Layer 5 of a small transformer language model trained on English Wikipedia (8 layers, counted from 0, width 128).
A neuron's activation on a vector x is GELU(weights . x + bias), where the dot is the dot product.

Input weights of the MLP neurons that the questions are about. A number n stands for (n - 500) times 0.0011.
n7 (bias -0.108): 403,281,626,263,623,430,360,629,360,214,510,459,640,439,491,557,634,574,538,206,444,420,490,814,519,593,545,283,504,471,657,402,973,450,523,626,492,270,687,473,379,531,524,739,441,403,549,362,424,535,594,662,338,442,441,879,571,453,553,349,569,352,239,666,758,844,796,645,590,555,434,244,206,627,368,344,376,451,416,508,208,463,517,320,622,336,541,424,593,593,157,575,538,604,532,431,505,426,318,236,654,450,660,523,692,695,462,348,521,464,495,586,586,251,459,643,359,407,436,495,523,433,741,549,609,386,514,563
n106 (bias -0.099): 547,520,477,293,422,399,225,436,586,219,520,588,509,568,589,571,733,306,505,708,400,801,425,613,550,314,403,605,663,406,297,380,656,409,678,530,473,427,211,481,179,482,515,347,430,612,537,573,619,541,639,365,353,491,537,687,422,519,431,509,678,277,445,434,486,717,466,490,601,158,601,422,338,658,169,388,293,444,405,631,505,357,289,632,751,630,649,392,630,690,473,745,383,699,550,439,523,601,585,399,620,467,629,696,548,270,709,422,339,120,392,495,390,327,644,617,532,532,696,661,618,622,495,354,39,190,574,251
n180 (bias -0.018): 524,575,146,857,447,692,571,533,494,560,364,554,545,560,522,455,540,445,456,550,400,588,387,508,650,606,412,482,481,521,327,704,598,476,532,579,484,652,649,241,432,527,414,465,539,543,481,611,450,607,461,482,556,611,473,570,630,629,422,341,500,496,419,524,500,497,589,383,719,531,319,589,325,331,500,333,469,652,549,358,569,428,615,640,226,584,368,478,567,560,141,472,420,176,393,508,636,660,422,230,700,325,828,780,476,516,602,634,475,573,625,471,468,447,712,586,220,260,500,504,500,675,413,500,334,597,705,621
n206 (bias -0.060): 426,504,612,628,479,592,280,517,734,648,393,556,453,328,419,414,549,512,329,440,367,488,504,496,854,405,485,256,441,277,168,334,541,443,633,418,527,409,613,311,683,516,615,849,492,521,380,643,20,349,529,652,318,743,642,370,572,517,702,638,575,348,416,410,595,593,613,617,516,549,742,508,637,406,401,534,516,583,531,564,504,384,526,293,496,567,665,428,448,566,524,442,474,487,529,503,359,614,320,454,521,342,595,592,388,746,289,551,530,393,549,496,621,583,504,394,382,567,339,425,566,763,471,389,639,469,677,266
n281 (bias -0.087): 622,550,271,323,562,474,537,581,582,371,468,509,426,487,533,603,744,370,469,691,574,814,639,254,473,546,442,369,620,491,364,342,643,470,623,560,453,375,429,513,324,855,942,492,332,746,458,504,383,514,540,320,373,567,825,500,304,718,427,528,420,417,614,578,634,547,270,734,445,337,297,796,580,479,429,402,465,421,504,552,475,478,437,800,465,482,769,337,270,455,395,690,452,513,625,314,398,426,451,318,650,329,486,769,385,406,527,509,580,466,543,594,438,471,403,271,458,366,786,376,539,585,576,257,491,735,624,623
n282 (bias -0.054): 760,646,607,631,448,641,511,526,506,628,583,650,361,467,524,414,321,653,441,260,603,416,442,549,700,577,663,526,611,588,468,570,664,472,263,446,539,427,400,507,467,571,489,732,276,580,607,422,282,563,508,460,419,694,475,262,519,548,614,742,296,602,358,423,648,497,407,366,585,431,600,575,618,490,661,395,616,699,476,564,347,309,500,412,697,604,450,283,353,447,387,444,644,504,656,427,471,457,444,422,245,525,481,378,382,534,369,755,530,648,619,357,412,546,516,526,591,567,512,533,281,331,373,563,526,393,514,465
n306 (bias 0.006): 406,534,508,532,776,533,535,361,401,522,598,448,484,421,139,421,705,549,459,534,685,394,431,637,419,312,413,362,625,513,432,294,610,506,670,595,271,457,471,580,533,417,411,496,468,331,401,650,177,540,651,376,565,642,508,492,567,446,372,428,489,353,512,667,582,878,787,537,492,536,529,460,504,302,341,404,561,387,371,414,424,471,481,413,475,335,752,440,474,375,319,488,279,450,329,587,596,587,665,766,554,516,701,682,690,332,462,563,504,445,548,378,493,335,445,529,734,476,448,634,264,315,457,665,550,573,700,560
n309 (bias -0.064): 442,655,466,620,512,724,362,628,749,330,448,398,441,409,434,558,550,454,480,573,332,526,373,608,354,585,552,486,733,330,775,637,639,500,414,524,538,478,453,387,488,620,492,885,163,578,489,560,384,679,421,422,415,485,470,500,488,504,431,558,581,423,541,628,638,587,287,516,500,557,531,387,518,592,383,488,635,285,437,408,504,558,289,702,689,504,565,302,406,606,466,339,518,417,554,384,359,533,387,468,437,409,618,653,610,344,158,591,561,500,684,464,528,504,510,648,345,519,586,610,523,903,531,500,714,353,648,626
n327 (bias -0.063): 563,505,276,684,777,637,413,621,343,91,406,610,509,619,500,500,563,568,243,627,509,405,500,802,372,379,424,416,418,632,434,304,653,458,409,771,314,461,322,597,769,351,542,777,656,740,583,408,517,471,601,417,405,548,766,415,315,454,660,559,327,509,526,775,535,500,688,399,631,603,395,601,650,500,617,306,625,553,448,425,540,645,402,513,537,409,535,471,457,562,452,377,252,588,299,365,97,577,434,445,660,323,481,459,459,584,611,574,554,365,487,481,367,344,440,263,543,652,700,546,239,421,249,461,560,765,686,908
n343 (bias -0.060): 424,647,418,525,539,569,310,701,599,162,636,541,460,392,424,526,492,407,483,610,385,890,329,638,593,626,534,283,403,548,409,953,508,458,500,763,486,508,783,591,419,623,518,570,492,625,681,570,296,436,497,391,407,692,591,546,539,457,575,571,622,221,525,610,406,464,448,633,664,391,393,434,286,516,544,569,609,523,334,543,615,619,335,673,457,577,517,519,433,643,684,607,372,500,544,205,483,522,489,560,663,650,500,530,491,539,426,756,430,267,274,879,342,423,534,491,395,293,692,538,542,557,421,345,513,372,338,562
n385 (bias -0.022): 470,307,442,322,465,697,442,527,443,487,621,540,454,401,285,451,763,433,355,645,330,666,460,450,583,518,360,497,554,262,504,644,638,460,648,476,488,504,424,401,409,558,438,241,426,424,697,500,417,726,453,479,545,489,471,507,339,355,438,542,670,268,522,590,417,698,591,671,805,500,401,533,524,518,594,658,612,763,482,596,598,575,398,423,519,545,522,620,690,521,464,420,486,684,533,553,360,277,542,538,500,493,696,417,231,542,346,462,676,496,615,280,343,291,503,407,364,309,714,483,463,755,539,579,665,426,390,614
n398 (bias -0.049): 435,552,297,476,651,537,453,648,395,654,246,368,721,583,496,722,369,125,396,368,541,504,405,598,453,508,296,504,683,509,631,789,459,321,566,491,227,520,471,428,512,615,513,608,645,459,615,397,228,566,569,391,754,492,396,367,500,254,577,420,685,524,460,720,382,624,504,463,409,617,566,560,451,609,514,483,484,426,555,627,659,619,544,454,342,636,568,493,215,530,693,189,537,496,529,497,276,613,391,442,504,311,564,541,562,399,508,534,252,516,544,714,365,559,413,656,765,473,366,602,447,508,538,189,630,485,556,715
n445 (bias -0.045): 700,450,424,740,411,693,355,531,549,418,315,351,438,575,353,470,252,452,249,609,631,542,855,247,359,562,361,454,694,450,386,583,720,487,509,537,471,388,729,441,614,471,693,585,659,690,479,785,479,365,503,524,157,643,577,350,447,491,541,500,496,535,597,639,475,517,654,610,601,406,716,631,820,541,669,291,509,514,409,301,563,535,331,835,447,447,402,587,596,510,303,487,611,407,561,284,555,768,288,641,750,338,436,399,447,263,380,522,787,450,671,656,488,550,523,317,417,458,546,406,491,598,545,433,349,328,700,536
n465 (bias -0.057): 570,263,755,798,601,438,592,576,609,544,840,255,236,375,299,626,455,799,529,628,430,567,339,551,530,571,292,358,551,692,285,359,663,491,251,284,608,394,396,588,525,619,551,724,403,649,707,488,441,562,514,575,467,480,536,597,622,462,466,427,640,455,384,786,441,455,371,325,401,565,712,472,560,492,525,508,492,456,284,406,440,512,270,412,596,546,633,316,600,609,496,695,466,492,600,354,303,474,426,521,492,516,367,438,388,377,471,475,545,417,698,643,515,378,708,411,429,587,647,291,508,597,809,587,382,267,355,573

Each question shows a token from some text and the vector x that enters the MLP there. A number n stands for (n - 500) times 0.01.

"ore": 431,465,448,431,534,413,417,486,404,457,483,494,417,618,378,703,584,575,680,468,460,523,385,540,544,530,686,466,458,429,561,482,549,632,517,450,632,527,420,434,413,465,493,552,459,377,410,500,614,536,163,412,502,591,461,609,531,503,548,508,470,395,590,334,627,473,519,399,637,590,534,474,550,549,456,413,531,625,504,543,498,384,565,566,527,335,500,398,567,615,559,549,473,524,505,573,585,476,562,521,525,664,535,363,515,485,537,497,512,604,403,470,351,560,493,480,594,507,431,475,428,500,434,541,585,377,462,331
Which neuron fires most, and how strongly? n7, at about 1

"ost": 356,497,585,506,468,476,443,434,547,576,433,430,551,490,384,631,574,669,652,569,390,474,439,514,503,436,576,394,441,419,441,446,470,675,435,460,668,616,393,533,536,482,617,537,489,483,539,411,435,517,128,534,504,528,494,643,455,468,569,527,508,502,505,545,485,434,432,535,559,466,536,447,498,411,520,578,472,618,533,496,541,443,508,430,352,472,522,362,481,641,559,509,494,431,450,579,485,484,601,567,501,654,522,478,536,529,501,579,406,523,408,459,475,562,379,440,693,520,359,424,443,475,464,609,540,508,518,394
Which two neurons fire most, strongest first? n206, n465

"ion": 392,497,427,415,569,512,465,495,552,458,462,478,442,637,456,571,416,432,673,579,439,462,419,492,292,480,605,553,558,450,420,342,522,725,560,456,681,595,473,423,460,368,484,440,456,463,502,604,698,453,181,365,582,473,496,478,520,473,550,539,528,582,551,455,475,528,434,477,356,397,609,448,469,462,457,391,498,545,506,465,492,524,589,545,438,357,413,410,458,606,601,573,599,497,525,611,569,529,529,433,382,414,566,630,512,428,582,426,627,612,344,559,474,523,494,558,721,505,586,419,444,653,490,541,525,450,433,323
Which neuron fires most, and how strongly? n106, at about 1.9

"ad": 251,581,487,510,375,457,516,444,488,579,451,378,502,614,404,565,493,428,656,464,414,572,517,478,493,395,613,486,430,454,509,536,466,693,344,522,653,637,399,520,539,588,393,332,627,456,554,577,561,512,129,490,565,489,510,422,486,468,509,500,464,554,583,509,418,433,486,394,606,577,539,676,544,461,414,482,508,579,550,525,531,431,515,421,513,499,481,475,378,588,482,463,453,409,501,530,586,475,613,465,569,644,390,670,560,360,596,548,416,640,474,376,485,554,467,486,496,560,383,368,453,568,524,669,439,557,535,408
The neuron with the highest activation: n180

".": 362,530,428,509,455,505,587,446,340,431,501,481,579,504,588,557,450,509,588,454,459,487,494,561,390,524,485,393,407,530,508,595,417,667,501,490,496,574,535,372,518,368,417,476,589,501,472,412,437,468,122,458,467,416,553,693,493,504,477,584,478,565,525,538,517,547,534,564,435,520,493,462,436,490,533,485,539,504,489,455,536,579,496,480,402,443,420,585,462,587,595,468,501,586,452,726,500,481,483,474,499,612,487,520,480,506,538,555,461,470,470,469,436,542,419,507,574,495,440,544,519,465,422,526,609,642,452,516
The neuron with the highest activation: n398

" the": 372,521,456,529,570,487,467,405,381,476,512,557,503,498,390,616,510,496,544,572,491,444,475,474,511,482,473,380,472,449,484,477,521,749,428,482,491,505,535,453,586,626,512,447,514,483,524,571,458,508,137,418,548,498,501,410,478,451,447,551,476,535,601,572,475,513,498,496,519,470,425,526,547,536,475,468,449,477,526,479,508,508,545,535,499,440,476,441,459,620,609,459,469,537,428,620,458,480,918,547,514,557,498,474,559,473,468,560,532,615,451,526,515,494,392,542,483,490,454,475,431,491,404,494,487,533,468,448
The neuron with the highest activation: n306

" J": 413,488,530,411,437,585,720,500,472,595,466,504,528,538,591,644,448,527,626,520,558,478,435,439,523,588,728,430,542,508,455,532,392,513,670,523,456,526,519,468,481,443,482,531,533,516,545,477,439,584,191,531,466,472,526,565,550,407,408,546,423,562,694,445,443,261,488,451,514,445,474,603,486,497,566,481,510,457,512,538,524,522,499,473,395,448,413,425,376,596,549,505,529,650,520,514,670,490,515,444,500,343,423,486,559,507,458,566,414,449,390,472,419,601,399,457,449,518,595,423,460,312,555,477,536,537,549,529
Which neuron fires most, and how strongly? n281, at about 0.35

"eam": 469,484,544,443,528,372,465,529,586,524,532,545,528,568,312,590,500,517,481,632,484,429,574,546,499,517,727,454,421,475,479,413,461,564,441,537,626,526,450,585,478,461,718,473,356,444,478,415,488,464,134,449,491,361,487,663,485,426,430,549,353,515,574,326,466,446,466,499,445,504,675,553,440,474,460,597,506,437,484,621,508,452,585,485,547,479,498,208,556,576,573,508,560,466,468,639,616,580,578,378,493,618,447,519,505,554,412,498,419,572,500,409,518,585,457,470,467,581,351,522,537,602,546,515,498,572,462,541
Which neuron fires most, and how strongly? n309, at about 0.32

"S": 549,420,530,533,393,500,705,493,570,351,558,456,430,510,434,634,440,507,487,468,540,453,576,561,573,537,690,406,494,480,496,514,493,622,576,439,489,565,531,379,494,441,570,413,546,428,499,568,604,645,121,491,452,460,459,481,521,449,426,534,486,612,746,456,579,383,515,465,434,411,488,450,462,402,541,463,511,550,489,402,478,583,491,426,444,417,464,440,440,572,579,547,488,637,499,559,667,428,602,460,487,502,467,402,552,469,404,503,414,540,439,496,450,428,474,562,564,423,604,551,477,600,450,556,514,472,453,559
Which neuron fires most, and how strongly? n385, at about 0.25

" |": 487,416,650,488,447,454,570,494,281,497,572,456,435,522,477,596,486,591,651,549,453,457,591,358,565,576,584,466,480,467,481,478,623,551,440,441,523,478,397,579,528,529,574,506,447,472,562,335,531,540,185,489,534,509,451,591,487,476,477,542,306,520,584,411,495,479,379,501,487,466,551,517,519,540,539,478,505,509,488,570,453,517,500,455,446,487,512,424,585,569,554,499,529,419,532,745,478,522,563,521,450,611,440,483,467,378,597,506,467,535,492,518,610,528,412,494,437,526,470,437,487,428,500,584,558,445,472,425
Which neuron fires most, and how strongly? n465, at about 2

"y": 397,546,530,480,381,546,536,393,531,548,473,510,582,425,584,682,436,553,546,578,420,406,506,509,571,609,639,458,500,494,606,545,192,569,478,540,606,609,454,518,530,317,490,444,442,496,414,475,347,442,97,496,544,440,548,599,461,434,500,610,404,593,612,504,518,458,466,450,438,592,507,583,484,593,579,551,525,538,499,515,494,485,522,513,475,581,445,450,495,583,456,408,537,415,607,569,585,580,610,448,532,473,400,456,482,474,424,599,402,528,541,429,469,481,509,545,385,546,354,471,410,574,481,497,521,434,471,470
Which neuron fires most, and how strongly? n309, at about 0.85

"t": 476,418,426,481,591,411,454,416,541,399,512,364,396,604,433,634,390,415,584,483,585,477,486,509,303,409,604,497,457,486,465,267,537,661,438,518,591,635,501,454,589,361,523,421,513,490,458,654,888,424,242,292,512,467,423,433,542,458,482,507,473,587,599,534,402,409,485,383,404,425,591,539,614,492,399,469,545,599,516,536,501,549,523,616,458,438,373,613,471,597,522,566,482,499,521,498,510,550,508,517,543,418,405,479,518,353,585,395,742,656,415,585,462,602,508,590,643,498,590,428,450,580,565,735,671,453,493,330
Which neuron fires most, and how strongly? n445, at about 2.7

"a": 449,576,504,432,290,551,483,433,459,506,501,440,491,534,606,638,446,504,570,472,425,507,460,498,438,595,654,528,468,411,548,548,342,569,521,589,598,613,522,427,476,357,478,424,492,504,462,314,449,633,69,476,565,479,524,529,571,433,430,636,434,540,595,467,505,484,562,526,482,459,460,601,533,514,614,671,571,516,530,526,545,542,462,465,477,478,466,420,508,588,518,428,573,415,619,551,651,461,431,465,468,619,437,521,485,439,412,538,456,542,488,601,451,507,500,410,448,542,473,505,413,584,486,473,471,372,472,609
The neuron with the highest activation: n309

"ort": 414,469,498,472,414,572,486,455,566,443,498,520,371,576,517,684,441,569,609,390,471,571,559,566,470,464,670,556,480,484,447,449,512,663,495,478,550,620,456,492,470,486,558,390,459,447,551,467,731,519,162,539,629,344,499,506,748,471,491,629,483,371,470,468,349,386,456,481,365,425,576,560,523,473,430,474,604,552,454,510,446,455,449,641,566,400,472,367,557,587,677,519,545,593,429,581,532,453,594,477,444,488,617,533,542,409,503,352,472,619,319,576,492,501,480,451,453,548,421,498,597,533,520,486,567,498,325,541
Which two neurons fire most, strongest first? n106, n465

" p": 367,492,412,489,560,442,653,510,517,408,439,523,487,664,485,566,529,449,492,536,623,433,380,597,604,373,518,460,395,386,415,410,600,496,437,576,503,519,452,377,540,680,527,541,504,518,473,433,464,496,206,496,419,501,501,528,462,434,402,619,437,521,576,464,451,239,598,622,433,520,555,628,535,549,493,409,511,587,516,528,539,452,519,454,429,534,470,495,459,596,622,517,551,543,480,511,392,399,540,485,631,619,532,487,575,531,376,550,534,664,524,435,453,584,446,572,524,640,385,416,365,485,445,505,593,586,532,444
Which two neurons fire most, strongest first? n327, n206

"ay": 451,414,393,536,442,544,500,461,575,463,557,509,561,517,392,561,525,572,574,431,461,589,509,499,546,507,847,461,384,432,467,451,544,694,502,509,647,556,566,475,552,222,516,465,497,490,522,531,561,547,125,484,595,455,465,430,520,488,490,572,491,547,622,360,485,408,341,486,400,544,698,442,389,656,465,643,453,473,498,448,451,534,584,584,378,541,489,329,380,596,547,491,500,634,539,558,352,588,507,484,392,477,529,548,509,469,505,451,463,592,409,448,499,549,436,420,436,524,574,579,524,442,495,561,475,519,543,339
Which neuron fires most, and how strongly? n309, at about 0.38

"ary": 434,546,491,387,544,473,393,443,471,509,557,420,548,536,507,633,478,523,536,533,448,451,439,437,554,447,591,472,383,401,513,470,467,754,509,514,671,524,449,359,518,413,461,429,442,520,406,496,548,460,120,435,468,542,538,572,437,532,504,619,423,590,544,506,500,471,508,511,478,432,505,561,522,458,440,451,458,572,515,523,501,433,497,523,480,462,511,435,506,652,542,537,481,498,524,597,369,499,643,509,543,617,509,489,512,545,638,523,395,581,443,489,421,528,471,543,596,537,584,521,504,528,453,534,448,523,561,293
Which neuron fires most, and how strongly? n106, at about 1.7

" f": 340,469,363,485,478,486,608,504,457,416,387,517,663,582,401,520,589,547,534,507,600,535,464,517,670,495,456,457,513,503,449,511,548,499,348,532,509,557,572,363,525,539,497,436,606,495,427,293,455,545,201,482,577,505,429,641,407,297,486,600,443,581,559,545,439,222,512,560,376,521,566,553,548,547,488,407,522,637,519,547,501,452,528,383,489,507,441,541,553,590,563,539,505,442,438,489,516,576,641,539,579,619,357,493,634,513,466,501,379,612,430,431,449,552,514,571,582,495,483,529,442,555,482,594,576,481,566,474
The neuron with the highest activation: n398

"am": 555,470,529,510,417,502,578,444,550,510,509,495,500,403,531,697,460,466,514,495,427,441,452,552,519,573,692,488,567,552,477,567,508,650,508,521,569,557,395,398,619,519,513,444,494,452,502,429,273,564,87,461,579,424,500,551,548,395,413,557,525,520,564,536,561,413,356,612,373,534,491,420,488,514,547,622,618,507,519,484,594,583,446,476,284,484,491,430,482,582,472,450,587,519,578,523,445,420,565,475,488,627,476,546,536,390,514,560,515,571,524,455,451,590,455,450,406,450,399,473,438,403,449,548,547,515,422,653
The neuron with the highest activation: n309

" are": 397,479,487,434,500,477,453,435,455,484,475,452,492,564,534,570,603,432,440,491,511,395,462,646,587,618,701,394,446,510,490,533,636,708,439,585,582,447,504,617,493,569,525,511,503,439,418,505,556,510,188,533,235,509,517,363,494,440,551,530,460,405,500,446,577,528,366,450,475,538,507,479,597,563,494,459,475,529,549,442,434,470,443,454,547,470,413,475,568,599,561,526,488,533,461,601,512,470,833,569,400,541,532,550,542,518,741,559,302,550,532,301,437,606,432,591,443,513,433,464,323,477,486,500,467,458,576,309
Which three neurons fire most, strongest first? n282, n106, n7

"oin": 522,507,586,542,552,436,451,491,493,477,546,435,544,524,516,577,593,624,641,422,469,526,599,417,502,454,794,344,295,429,538,505,669,659,553,353,644,653,397,491,474,395,626,444,462,476,555,588,733,602,255,389,471,424,455,691,620,423,440,502,575,391,648,339,570,378,533,452,463,565,595,539,541,486,429,480,455,627,514,545,439,507,502,445,338,426,520,388,409,587,583,563,505,620,458,587,498,549,565,448,391,297,503,523,493,514,563,325,627,418,398,534,481,536,398,423,410,598,447,462,482,332,487,661,472,370,416,406
Which two neurons fire most, strongest first? n7, n106